Layer 4 of a small transformer language model trained on English Wikipedia (16 layers, counted from 0, width 96).
A neuron's activation on a vector x is SiLU(gate . x) times (in . x), where the dot is the dot product.

Input weights of the MLP neurons that the questions are about. A number n stands for (n - 500) times 0.00093.
n20 gate: 693 522 875 529 250 596 327 638 504 354 441 421 386 283 231 701 568 425 322 646 286 504 739 555 825 509 648 308 513 466 567 597 759 426 321 610 427 530 406 492 353 358 684 705 504 423 544 787 579 654 513 418 400 355 676 547 362 397 441 607 567 679 628 441 406 270 543 598 444 635 255 547 658 349 500 372 425 547 875 585 474 470 521 445 487 529 390 290 396 530 654 794 474 552 521 610
n117 gate: 553 641 751 482 314 418 522 649 312 643 566 543 413 617 491 317 161 365 443 697 321 335 580 367 541 585 455 737 629 540 693 571 204 681 272 454 598 532 580 742 602 483 580 611 391 652 564 333 615 724 513 464 630 740 349 469 435 370 434 551 778 434 486 712 367 504 340 780 563 447 438 741 303 282 597 429 582 392 549 549 442 558 513 384 833 522 366 546 500 962 439 678 603 219 531 632
n126 gate: 570 632 304 295 548 593 332 459 586 458 352 516 602 382 517 667 437 581 376 483 553 550 550 475 530 508 419 636 542 446 697 554 435 568 321 448 930 652 745 468 500 422 630 675 559 679 496 381 341 812 533 411 492 359 247 529 703 383 537 604 513 351 451 893 620 537 400 600 216 305 508 454 372 600 450 442 577 571 403 434 575 433 549 192 465 606 603 423 449 230 625 72 597 580 609 438
n145 gate: 513 703 302 593 646 649 247 327 535 554 536 513 131 430 325 721 383 781 397 654 504 734 640 563 404 708 316 463 873 419 589 380 738 307 408 328 735 509 442 391 265 606 654 802 720 477 458 487 444 495 585 331 434 567 305 568 381 419 433 556 303 540 722 469 397 397 423 419 582 446 500 532 389 411 527 648 444 337 286 446 323 419 412 383 411 482 699 602 536 145 539 167 477 161 473 437
n169 gate: 693 679 536 55 540 500 445 467 471 598 315 636 548 658 411 445 735 662 449 607 379 534 440 606 634 355 617 343 666 500 592 779 467 600 395 615 432 392 585 185 278 634 727 534 609 325 461 378 500 417 344 396 475 555 456 517 317 389 362 540 700 411 610 610 615 526 645 840 569 328 580 555 241 429 356 589 618 470 212 504 586 812 396 385 611 566 569 696 668 487 235 474 405 535 414 661
n172 gate: 617 578 513 374 772 380 655 504 433 363 475 735 430 720 440 832 607 600 686 564 584 462 436 369 366 252 626 544 657 321 521 454 196 574 465 698 457 552 555 347 513 462 308 368 413 615 439 525 403 491 416 340 845 347 267 474 637 808 601 642 394 267 194 673 330 551 330 602 392 533 500 398 666 802 398 398 522 650 672 445 419 402 521 611 637 483 509 692 384 385 583 436 384 444 628 285
n204 gate: 214 458 846 295 533 434 379 518 420 523 455 469 444 238 437 409 214 544 342 386 522 527 573 590 564 268 569 430 283 872 348 410 522 431 528 814 582 186 550 698 405 393 637 714 472 659 375 258 640 509 294 597 513 763 289 546 394 573 308 547 675 197 549 378 640 595 432 699 560 401 491 550 449 543 464 645 435 208 564 378 500 372 102 350 594 332 529 551 390 337 601 432 523 352 263 563
n210 gate: 718 380 576 402 656 496 420 162 353 359 469 438 500 279 572 586 677 716 491 486 322 762 437 482 532 250 528 296 586 713 411 576 367 638 574 439 550 463 85 509 623 522 255 545 468 650 203 531 607 398 576 551 557 319 323 696 646 114 366 533 514 477 320 469 730 360 265 355 551 678 442 473 556 750 419 527 602 632 432 617 596 186 412 459 331 672 636 444 312 577 672 446 249 343 282 684
n212 gate: 431 459 398 470 569 517 578 496 834 704 792 406 473 422 540 469 571 474 513 717 600 143 721 408 437 314 486 500 606 429 478 627 478 356 486 674 549 361 584 393 459 790 584 159 482 580 328 762 814 427 469 276 246 606 518 455 453 766 357 537 440 276 415 566 663 412 253 227 478 288 657 628 337 376 381 645 459 553 398 570 518 314 818 301 385 629 709 699 473 443 427 575 384 460 460 404
n243 gate: 648 683 313 602 618 537 207 606 592 325 639 578 346 431 594 557 684 477 509 750 532 298 524 551 495 684 548 303 636 392 556 341 500 673 601 325 665 581 434 463 363 518 122 123 337 462 534 681 490 587 626 543 215 401 432 775 440 651 454 765 368 453 323 575 509 759 604 429 510 736 249 703 805 421 715 749 631 453 538 191 292 505 243 561 231 596 718 794 495 641 514 561 334 466 325 425
n249 gate: 804 487 518 437 491 755 195 314 386 526 458 633 307 529 461 723 496 429 743 556 479 641 423 436 296 694 518 399 556 560 517 696 643 373 526 216 659 544 474 312 540 761 431 453 679 500 742 483 478 663 411 352 584 393 699 561 408 629 580 822 473 380 330 713 817 363 496 569 395 434 538 491 672 491 278 513 562 565 695 628 556 522 538 500 540 734 403 562 170 560 383 226 439 718 315 470
n255 gate: 449 597 644 314 694 395 513 580 382 698 593 671 729 458 474 595 582 391 338 530 428 646 367 239 404 444 732 557 603 500 720 517 336 496 377 478 349 330 491 400 612 466 323 478 539 530 298 623 549 482 568 496 341 333 624 847 323 414 593 737 392 680 338 351 556 586 397 625 190 617 564 590 111 513 722 633 359 279 478 594 669 396 580 521 504 647 500 562 513 706 588 650 418 736 414 95
n20 in: 500 431 474 670 901 426 438 310 595 530 529 410 621 426 677 635 310 521 513 225 475 580 529 508 368 538 363 595 706 673 657 387 232 393 470 604 584 487 454 619 544 401 487 272 753 293 534 654 535 301 496 538 672 471 335 576 516 327 471 601 610 655 608 529 261 471 151 344 675 482 250 407 431 614 358 891 565 631 483 571 390 453 680 273 369 594 704 526 636 450 537 571 492 714 382 379
n117 in: 336 481 684 550 592 432 646 491 509 435 468 352 628 541 556 519 291 649 357 463 414 435 398 417 538 686 335 311 791 403 600 702 400 217 438 500 398 561 380 392 645 482 491 542 462 468 272 354 247 348 747 632 523 274 715 112 197 165 546 394 452 528 644 564 639 398 713 324 458 571 248 458 252 539 721 375 490 691 514 882 593 277 545 454 750 527 505 329 392 546 739 468 234 740 244 606
n126 in: 224 478 486 610 256 307 202 407 352 279 283 404 504 559 530 219 435 542 466 448 398 267 725 573 553 418 540 398 388 435 245 786 500 790 584 594 950 583 285 546 554 606 543 444 434 470 562 432 594 580 453 627 614 586 518 326 496 565 203 558 590 577 620 376 560 216 474 569 662 726 491 444 309 325 483 539 775 765 661 393 648 517 450 328 361 508 421 345 592 474 479 530 613 316 548 479
n145 in: 481 529 370 443 430 291 533 561 350 596 396 532 373 509 600 227 562 677 538 447 495 156 476 676 93 428 407 544 872 261 274 367 570 403 539 520 505 583 462 602 460 519 673 639 373 294 480 339 614 146 429 175 472 629 687 529 598 490 330 316 450 676 485 396 634 447 65 524 442 656 703 548 495 261 486 481 303 606 254 367 471 164 640 424 614 528 407 426 897 572 463 667 355 271 168 372
n169 in: 526 437 514 301 611 517 391 777 405 602 348 355 401 577 707 474 663 406 583 549 431 368 399 692 402 469 487 198 359 725 470 565 638 527 500 309 535 607 645 350 683 647 544 399 522 469 842 269 636 360 461 366 603 658 495 345 810 283 552 257 404 465 462 587 496 249 456 869 652 342 574 474 491 183 364 280 495 465 469 461 921 416 607 592 468 517 296 482 723 570 307 465 540 460 509 762
n172 in: 234 344 701 638 637 551 491 715 646 574 565 517 612 176 400 448 592 415 405 601 436 334 566 556 770 579 531 442 513 662 564 842 662 491 630 514 404 464 635 665 646 384 605 509 375 561 786 556 446 446 474 518 347 705 563 319 598 496 616 245 769 522 580 673 526 400 365 251 749 776 543 749 603 586 426 417 702 298 742 435 592 680 632 426 509 628 359 384 473 818 479 426 403 567 382 175
n204 in: 694 712 662 454 687 125 389 555 615 448 505 610 784 312 462 552 279 771 528 481 454 458 655 668 414 703 131 250 373 674 268 248 615 581 495 505 566 433 439 614 490 422 604 321 490 561 495 472 510 374 180 600 280 472 476 557 390 708 472 779 608 266 278 547 392 655 373 693 352 859 296 519 461 466 556 589 297 382 851 523 278 330 500 528 261 587 723 673 571 481 591 678 623 395 273 593
n210 in: 454 639 720 403 706 545 615 656 541 556 398 763 419 194 551 664 383 523 542 181 509 514 177 588 367 758 424 505 416 659 564 546 418 838 428 515 617 652 458 577 456 266 509 32 605 355 457 237 500 658 689 538 445 570 514 349 742 364 638 826 412 807 234 607 481 295 528 332 543 633 592 608 510 593 226 565 635 561 646 263 509 415 495 663 748 459 369 380 216 379 409 617 689 562 505 593
n212 in: 655 614 645 737 708 550 217 718 445 505 527 540 268 373 555 444 389 500 638 472 700 227 741 477 331 467 373 292 745 648 454 757 609 533 348 371 746 745 362 473 408 486 347 430 618 416 694 665 443 814 482 453 274 278 352 659 545 449 582 432 471 528 480 564 722 269 194 685 326 596 454 389 381 403 247 574 805 458 659 633 379 421 685 440 640 202 580 723 500 546 581 671 766 538 277 541
n243 in: 509 453 672 356 424 478 306 563 608 473 928 664 243 255 377 623 820 500 582 601 590 710 532 450 389 312 551 285 669 326 666 315 536 565 631 292 578 593 555 496 609 612 381 468 500 578 589 658 354 462 459 343 224 245 528 417 621 326 558 804 586 464 760 872 577 422 701 591 463 565 252 427 415 134 709 432 425 468 730 477 151 738 442 409 604 447 407 542 458 632 451 664 426 584 450 432
n249 in: 457 278 554 466 645 669 256 300 500 478 594 218 154 521 340 643 452 661 504 291 824 487 400 483 333 727 518 749 396 639 470 341 772 58 509 482 413 526 444 399 455 683 417 487 770 474 522 607 630 509 423 342 369 491 567 579 347 395 359 694 459 530 551 379 314 613 509 487 421 500 659 383 638 491 422 582 594 448 469 625 583 631 475 600 536 597 584 976 597 439 753 292 417 606 478 487
n255 in: 654 417 553 167 627 603 395 500 421 581 390 676 366 446 389 162 551 574 430 444 525 193 591 239 362 905 495 350 414 384 724 535 535 269 329 474 581 515 409 387 311 673 515 763 701 581 474 699 349 500 704 879 549 968 604 342 692 363 396 221 731 505 923 375 228 394 445 560 285 808 804 389 775 737 651 404 562 698 388 530 282 581 367 520 474 416 571 603 531 616 549 581 337 433 475 645

Each question shows a token from some text and the vector x that enters the MLP there. A number n stands for (n - 500) times 0.013.

" F": 550 343 453 485 591 570 744 710 451 367 440 483 324 584 558 390 397 347 570 550 645 580 570 431 583 618 608 591 479 503 244 564 494 596 735 460 592 308 450 481 486 454 419 434 513 454 512 433 550 626 584 496 599 356 585 366 278 322 253 663 347 353 602 708 579 426 385 492 710 531 471 386 377 767 399 483 486 380 450 388 359 605 459 637 546 365 433 248 533 659 461 839 319 576 741 595
The two highest activations, in order: n117, n204

"e": 513 342 499 663 676 396 657 648 616 514 639 538 470 658 386 614 259 680 680 406 625 553 570 428 501 608 699 500 404 536 630 403 426 801 614 510 397 265 374 536 580 538 644 686 439 321 593 473 429 656 338 470 757 513 540 403 499 536 585 492 631 402 570 499 660 420 505 463 625 291 367 367 586 630 728 484 484 364 735 390 399 388 612 491 549 393 603 353 468 668 679 563 573 783 515 573
Which three neurons fire most, strongest first? n172, n117, n204

" not": 613 483 395 646 454 527 453 567 523 664 590 402 642 640 627 612 696 271 480 602 471 708 547 489 600 572 342 568 364 610 505 358 581 660 726 478 619 475 316 492 392 452 635 432 446 490 532 518 437 599 581 291 792 576 582 278 388 548 538 587 523 523 625 602 685 491 396 408 472 591 311 305 548 547 631 338 372 404 570 807 521 279 677 684 478 460 653 605 757 522 516 548 706 416 677 646
Which of these neurons fires most? n255

" the": 484 488 488 485 508 516 529 530 378 330 497 470 512 502 599 324 544 506 424 579 676 590 360 381 296 500 405 500 224 557 457 203 860 516 641 555 574 359 459 455 677 684 371 655 412 514 558 488 445 570 525 549 671 380 587 310 293 411 361 548 269 693 632 578 492 520 435 446 499 427 440 462 445 774 579 631 529 373 550 364 375 397 648 539 482 374 640 567 768 723 503 552 719 669 472 639
Which of these neurons fires most? n172

"tin": 389 404 388 568 511 434 430 587 945 510 642 477 331 465 600 494 475 385 561 474 570 612 449 465 300 621 500 722 527 567 585 379 600 610 715 682 524 567 302 454 458 612 376 515 451 624 528 635 362 615 444 470 478 499 699 526 778 610 496 847 345 329 600 618 600 324 534 664 607 432 488 366 321 586 587 297 408 468 578 667 311 394 647 680 627 360 549 466 542 580 468 430 580 649 455 576
Which three neurons fire most, strongest first? n249, n212, n243

"ta": 505 222 489 622 521 549 425 757 598 455 748 671 531 683 407 460 435 613 555 552 554 701 591 339 310 562 642 618 317 650 649 511 520 620 693 498 530 426 364 500 399 276 465 396 509 469 378 618 471 435 526 426 681 648 522 359 356 368 288 485 346 504 511 380 565 499 524 565 478 402 498 360 455 529 753 386 543 592 704 403 508 578 373 368 522 330 745 465 593 691 540 420 439 710 747 533
Which of these neurons fires most? n255

"im": 595 320 422 635 521 588 592 633 432 527 565 599 518 647 343 532 533 545 471 583 405 450 499 480 589 595 727 591 304 417 351 483 357 482 590 680 336 448 455 377 535 506 487 560 592 341 810 481 398 799 378 410 644 592 561 317 370 657 445 436 460 420 520 612 557 473 419 502 496 327 250 341 480 849 521 391 311 572 742 275 492 549 410 525 569 597 522 560 637 740 375 361 637 582 565 642
Which of these neurons fires most? n172

"ó": 548 344 288 299 551 482 468 458 601 353 633 534 431 578 313 456 387 502 650 619 373 511 637 295 366 607 730 543 544 526 659 557 569 691 498 549 375 423 604 460 329 339 276 318 458 345 500 648 437 738 418 585 721 642 597 341 445 376 505 657 381 429 653 483 655 604 246 536 312 436 682 503 357 505 461 646 612 531 580 493 363 513 384 654 479 325 702 519 658 637 392 550 313 612 617 562
Which neuron fires most, and how strongly? n255, at about 9.5

"==": 613 481 454 559 549 519 705 601 833 532 462 509 521 537 558 586 574 308 578 507 722 325 428 570 323 529 486 449 524 466 515 634 634 471 661 515 545 467 401 615 503 268 464 487 362 281 466 520 540 611 481 491 719 542 583 312 671 441 429 617 526 541 648 781 734 341 362 365 483 574 328 327 512 807 820 683 569 531 530 389 620 547 404 597 427 374 606 331 533 638 572 479 507 532 320 507
Which of these neurons fires most? n210

" from": 510 351 640 587 548 544 444 523 614 515 536 504 641 604 499 222 520 305 606 613 621 331 393 501 499 613 385 458 381 436 457 337 637 487 614 480 507 414 589 342 374 760 404 502 398 615 609 605 470 383 451 364 833 380 652 337 363 543 487 552 311 652 682 518 559 561 378 527 430 571 392 301 442 754 601 555 385 339 546 499 398 378 504 565 377 358 665 345 505 743 401 634 500 590 673 619
Which neuron fires most, and how strongly? n210, at about 0.57

"|": 498 391 671 479 628 528 545 693 603 368 492 554 606 489 659 462 669 383 596 433 628 446 391 530 493 717 411 537 367 714 308 358 629 455 532 635 465 406 381 468 528 349 584 650 422 281 645 530 463 546 500 272 664 528 446 207 452 431 503 485 326 754 772 469 639 498 458 216 445 523 468 387 416 563 354 543 364 335 551 422 185 658 578 554 469 521 515 300 689 643 474 494 549 468 444 677
Which neuron fires most, and how strongly? n20, at about 1.8

"s": 499 419 383 576 473 394 407 456 689 390 635 452 504 613 653 354 444 523 571 341 534 637 435 525 577 547 638 594 422 629 569 509 636 465 669 519 368 251 475 516 340 449 603 571 547 469 629 588 412 577 630 397 716 557 618 363 733 365 386 402 378 385 724 644 554 439 390 731 593 368 296 509 552 668 717 259 279 578 727 238 462 604 478 527 457 405 469 451 547 671 680 621 588 652 679 705
The two highest activations, in order: n210, n145

"re": 635 426 380 595 709 456 540 713 556 677 553 401 402 461 741 616 539 459 658 376 468 513 508 357 507 659 430 428 449 452 501 389 471 624 615 532 396 512 409 394 491 470 566 430 493 305 704 392 334 481 399 556 592 655 628 313 548 409 335 481 354 625 360 382 540 468 123 484 528 354 683 393 423 704 630 419 414 477 394 547 409 252 347 410 383 545 662 467 640 574 670 476 494 628 601 729
Which three neurons fire most, strongest first? n210, n243, n126

" J": 559 556 397 521 651 598 545 523 528 622 490 548 524 465 357 406 519 520 486 457 366 395 456 423 261 663 713 570 559 656 412 325 611 512 679 559 455 568 592 544 405 465 456 503 486 277 541 651 406 567 579 635 513 303 472 258 380 305 503 569 233 337 748 644 522 488 376 440 709 564 492 336 348 808 365 626 348 356 600 580 379 624 600 679 443 348 480 353 499 598 413 482 624 644 778 549
The two highest activations, in order: n126, n169

"mo": 696 370 460 557 499 525 608 488 665 342 673 377 323 596 411 411 645 480 652 594 658 567 605 288 383 509 804 731 292 432 427 545 499 418 622 440 483 631 332 612 435 440 248 393 440 471 485 489 403 535 463 507 462 494 686 327 367 455 464 571 503 418 412 514 598 647 505 567 602 388 577 406 342 597 247 599 635 687 445 576 674 519 341 664 393 306 702 367 438 659 737 406 735 601 514 525
Which neuron fires most, and how strongly? n249, at about 8.1

"g": 507 150 349 334 638 369 655 595 327 524 584 480 666 629 457 249 518 329 461 614 431 578 488 431 455 688 512 416 580 449 541 651 569 628 645 476 426 512 458 459 543 353 441 492 372 472 780 578 550 488 632 323 502 590 697 285 455 574 491 650 519 392 538 566 613 377 384 515 784 401 407 396 295 545 482 390 543 561 302 353 327 628 491 465 489 401 524 373 573 586 322 136 618 515 403 619
Which neuron fires most, and how strongly? n169, at about 10

"á": 518 420 377 351 641 461 422 464 516 359 652 460 479 568 294 469 464 554 604 609 570 607 545 414 264 728 690 632 528 659 426 487 363 484 514 567 349 449 621 502 343 276 418 414 406 384 393 691 448 676 416 627 581 542 551 400 438 338 687 695 308 463 602 430 664 593 310 483 396 483 679 397 439 507 570 703 423 479 652 412 321 524 462 688 481 202 719 633 483 566 474 600 393 699 588 611
Which of these neurons fires most? n255

" |": 465 363 480 516 433 492 653 562 700 288 347 612 505 515 443 494 483 349 411 498 590 365 169 482 522 641 579 393 235 639 470 468 502 553 566 467 458 312 463 586 425 404 557 618 392 398 709 656 509 529 473 388 767 535 428 253 539 466 270 548 260 562 679 518 684 381 488 314 458 521 527 338 383 659 464 483 479 490 542 464 408 671 605 519 398 445 636 314 768 693 511 599 710 559 576 617
Which neuron fires most, and how strongly? n204, at about 0.48

" ": 817 429 425 547 642 511 469 589 684 395 457 529 345 609 575 529 512 594 583 468 544 435 375 453 324 541 464 561 347 672 535 560 564 485 650 352 527 312 419 580 521 447 479 609 507 378 484 372 299 470 430 381 691 318 508 346 584 650 314 569 357 522 666 532 619 304 335 391 780 556 399 463 564 757 594 620 363 464 402 507 235 452 443 688 380 331 492 405 499 835 331 458 571 647 547 572
Which neuron fires most, and how strongly? n210, at about 1.9

"ward": 599 391 236 635 710 493 279 324 607 347 597 534 413 497 433 604 586 459 398 336 518 549 433 408 324 633 582 430 236 449 408 418 600 331 691 472 753 492 506 524 571 437 442 703 438 335 542 372 545 452 339 387 546 551 461 420 543 579 674 390 462 458 675 412 616 565 484 663 567 342 370 308 328 766 490 344 492 355 529 449 438 461 474 690 286 369 566 580 632 616 551 422 484 553 672 640
Which of these neurons fires most? n249

" children": 585 435 543 600 504 351 490 421 675 682 620 476 381 544 567 243 340 425 572 561 300 404 339 528 463 490 468 590 493 686 504 370 541 503 709 631 715 535 522 463 399 629 422 397 371 364 631 517 442 665 546 381 678 614 610 390 434 482 483 607 343 294 803 480 741 312 519 528 558 513 490 591 658 631 756 381 380 528 469 597 351 714 593 676 354 347 588 484 507 631 552 560 622 502 627 706
Which of these neurons fires most? n243

";": 579 289 466 618 596 511 694 590 670 319 409 777 419 649 407 387 551 458 521 433 527 532 295 538 496 563 599 414 335 705 330 569 741 345 448 615 417 235 534 521 332 550 545 495 392 257 487 510 610 542 464 370 661 531 493 352 586 460 411 448 346 635 657 647 533 318 354 369 270 544 351 386 375 614 499 526 491 432 637 549 362 526 450 566 455 440 631 355 701 747 504 457 557 402 659 478
Which of these neurons fires most? n20

"P": 357 522 387 509 603 713 682 412 345 638 400 524 569 494 386 513 442 257 530 600 516 554 540 487 347 591 511 480 450 606 433 540 469 464 598 427 406 472 604 473 477 439 595 763 479 369 386 296 560 521 527 402 660 263 722 197 398 469 283 491 509 370 686 681 497 527 388 426 579 452 639 473 316 620 391 643 532 380 426 479 410 629 407 776 318 452 581 606 663 667 589 532 768 524 872 426
Which neuron fires most, and how strongly? n212, at about 0.71

" all": 396 713 574 788 429 519 483 449 497 419 525 640 264 692 846 299 506 602 480 604 505 510 437 521 571 614 476 564 395 444 445 171 588 537 678 370 579 415 499 541 473 521 489 671 382 351 684 278 441 675 623 452 800 356 554 394 417 564 371 467 414 471 744 663 612 438 511 477 439 397 444 578 512 733 430 446 431 371 506 538 350 362 452 668 511 245 620 421 554 579 497 590 662 464 475 649
Which neuron fires most, and how strongly? n145, at about 2.2

"th": 409 737 499 440 594 424 642 393 327 343 511 589 531 562 430 342 436 491 559 661 555 476 569 340 514 675 562 461 586 605 456 216 614 470 767 524 352 453 513 667 528 550 509 847 540 507 502 684 472 395 510 454 418 383 566 280 409 691 448 501 501 445 722 534 586 291 550 417 510 301 423 485 308 607 531 668 469 579 361 457 271 829 539 538 404 452 628 321 624 562 676 533 751 642 503 552
Which neuron fires most, and how strongly? n210, at about 0.49

"n": 566 434 552 493 574 360 449 427 292 505 527 312 484 549 342 563 430 531 297 504 496 713 298 417 449 715 580 614 453 552 508 532 660 707 585 678 603 461 518 585 289 603 434 601 381 586 595 447 492 461 570 429 717 653 680 483 630 529 441 662 607 701 582 421 499 441 411 377 682 291 326 457 476 595 451 396 368 474 668 464 340 485 580 495 445 123 519 354 669 521 619 567 558 472 581 800
Which of these neurons fires most? n20

"or": 425 445 397 600 621 634 587 408 621 500 356 349 524 532 326 566 458 416 517 489 472 494 743 477 589 638 557 468 251 516 332 382 398 695 648 666 385 549 704 477 639 615 464 805 238 542 447 490 534 469 511 469 601 504 545 212 429 549 280 488 280 628 640 475 430 379 412 471 436 379 445 480 450 594 556 460 296 655 399 447 290 568 510 353 493 507 602 555 896 688 548 412 704 551 455 451
Which of these neurons fires most? n210

" young": 503 559 562 642 513 398 576 456 641 297 617 514 415 429 629 354 322 415 456 618 441 421 463 390 422 580 610 571 482 576 335 123 614 588 654 437 762 626 622 461 457 577 467 413 442 287 486 505 432 702 481 416 509 595 440 420 500 516 622 502 452 395 700 612 658 368 518 385 675 542 435 638 408 717 590 416 347 613 593 750 314 574 556 663 231 217 605 451 521 690 334 495 719 609 582 505
Which neuron fires most, and how strongly? n243, at about 5.6

"í": 501 427 401 421 447 647 501 558 763 552 631 405 515 453 356 522 414 451 534 561 587 574 502 527 306 734 647 618 538 659 686 376 487 550 480 670 296 377 667 435 305 361 458 487 405 507 555 542 380 771 365 590 491 672 455 485 616 342 519 607 373 334 585 585 682 646 196 589 430 470 630 504 451 545 682 420 408 580 453 541 362 492 505 452 546 366 743 568 638 667 375 511 448 804 661 560
Which of these neurons fires most? n255

" released": 488 353 550 650 599 388 587 649 732 613 450 519 598 563 430 322 608 407 608 595 576 443 361 447 529 576 541 613 274 422 619 345 545 492 675 331 675 548 486 400 342 481 576 484 286 395 544 364 376 460 574 404 747 488 434 163 558 409 554 520 525 455 759 660 534 646 567 678 444 495 405 525 368 701 583 497 442 466 623 476 394 389 681 706 474 373 703 480 352 566 357 642 577 321 633 779
Which of these neurons fires most? n117

"on": 554 486 336 439 508 353 462 392 670 502 481 454 502 523 365 494 274 647 514 585 547 564 296 582 460 456 609 429 285 471 413 483 680 474 581 598 439 500 549 570 449 454 369 562 268 459 682 571 539 679 422 198 462 490 807 385 584 457 410 704 431 439 509 559 626 557 494 601 715 357 386 282 230 572 337 406 280 635 356 527 551 336 483 587 463 363 484 543 638 639 468 627 277 687 533 589
Which three neurons fire most, strongest first? n169, n249, n255

" Ca": 615 427 386 446 752 637 732 227 506 429 652 356 536 633 438 315 568 524 796 523 495 600 437 382 288 571 654 537 426 536 595 506 641 577 600 510 427 443 416 411 458 336 490 637 506 459 403 387 372 514 511 438 602 655 536 343 177 387 429 465 312 436 520 514 604 347 376 444 701 494 438 292 478 634 505 448 472 410 525 576 425 726 479 467 663 424 584 292 610 792 502 729 477 534 538 415
Which neuron fires most, and how strongly? n204, at about 0.88

"ba": 623 239 428 434 587 538 412 521 612 519 716 366 483 422 532 377 415 591 525 645 582 638 562 640 393 494 462 694 362 580 431 613 502 429 646 418 583 469 353 394 441 374 368 553 527 229 749 656 591 506 429 347 580 765 595 384 237 391 575 378 242 401 520 383 442 430 440 592 612 425 369 352 414 661 660 394 401 657 522 410 619 742 327 407 534 431 716 341 525 700 471 506 491 617 469 501
Which of these neurons fires most? n249

"\n": 444 630 399 526 512 524 570 516 706 389 618 586 642 450 518 474 516 388 531 394 612 384 424 451 584 635 638 394 404 546 519 387 552 389 709 576 534 446 480 657 518 350 386 517 241 264 609 374 484 509 488 335 608 378 498 336 455 400 251 746 320 706 754 470 635 408 531 296 404 473 512 407 462 536 535 679 525 411 480 477 392 542 464 421 536 492 597 294 680 793 426 484 875 646 639 670
The two highest activations, in order: n243, n255

"iv": 606 344 439 549 603 575 508 634 506 461 652 661 604 679 659 650 628 476 449 462 326 450 467 593 495 625 505 655 419 526 644 440 486 562 608 482 505 354 260 498 506 572 353 610 591 364 686 573 505 736 399 277 515 553 586 434 341 354 595 499 762 503 670 659 564 539 494 494 439 430 498 295 463 723 377 302 249 562 598 285 499 501 490 500 653 454 617 700 582 682 317 607 570 578 727 657
Which of these neurons fires most? n169

"A": 473 223 469 529 576 500 552 486 144 554 440 510 307 491 575 351 481 611 604 572 688 649 694 529 340 600 480 277 449 608 578 453 491 480 597 648 394 544 494 596 390 303 482 536 361 350 371 472 559 696 298 430 380 426 598 355 716 256 448 553 313 510 674 570 448 564 477 541 447 369 432 464 368 834 577 481 616 381 782 582 325 520 500 460 409 435 495 480 511 625 384 626 514 654 751 556
Which three neurons fire most, strongest first? n20, n145, n210

"nd": 541 430 512 563 641 520 524 721 637 466 571 604 441 604 371 622 510 321 427 624 431 492 387 465 389 519 494 457 528 545 583 251 571 625 652 456 600 389 646 548 288 571 500 598 527 305 711 629 496 389 607 333 512 639 660 365 595 478 391 549 697 384 480 495 521 468 496 640 579 355 455 332 205 726 506 385 538 577 383 379 492 717 517 419 356 283 630 661 581 673 445 557 312 824 679 743
Which of these neurons fires most? n169

" H": 694 558 373 530 614 710 536 468 480 441 476 530 548 511 423 397 528 565 452 536 494 465 380 364 430 592 619 599 588 594 516 347 552 497 882 643 486 538 349 555 377 534 417 476 619 288 472 424 563 673 575 446 582 309 475 245 200 364 534 476 219 424 620 549 612 338 412 529 771 508 498 371 429 759 491 577 460 336 618 545 368 640 503 595 504 513 443 90 482 663 542 678 475 553 639 580
The two highest activations, in order: n210, n20

"o": 723 246 480 551 502 539 611 603 592 610 607 645 497 679 568 450 319 639 648 318 530 521 553 469 551 523 621 653 388 589 731 406 412 592 458 666 418 405 627 350 503 461 347 399 424 412 680 564 439 571 293 441 488 536 776 223 546 376 428 450 478 379 589 613 424 277 456 464 726 423 309 454 543 509 591 378 597 655 696 499 397 385 480 398 546 352 639 331 747 623 605 683 585 733 667 500
Which neuron fires most, and how strongly? n20, at about 4.6

"-": 760 484 485 651 555 469 407 782 589 382 357 568 569 718 530 535 496 320 666 608 592 415 469 452 486 541 733 597 390 487 315 614 663 468 531 480 503 378 396 545 549 244 563 507 466 251 557 503 471 543 395 367 556 477 487 247 678 638 502 414 304 404 718 458 696 580 363 411 652 314 401 442 536 724 662 440 647 401 646 483 217 535 552 603 498 456 570 464 510 763 466 606 539 452 537 621
Which of these neurons fires most? n172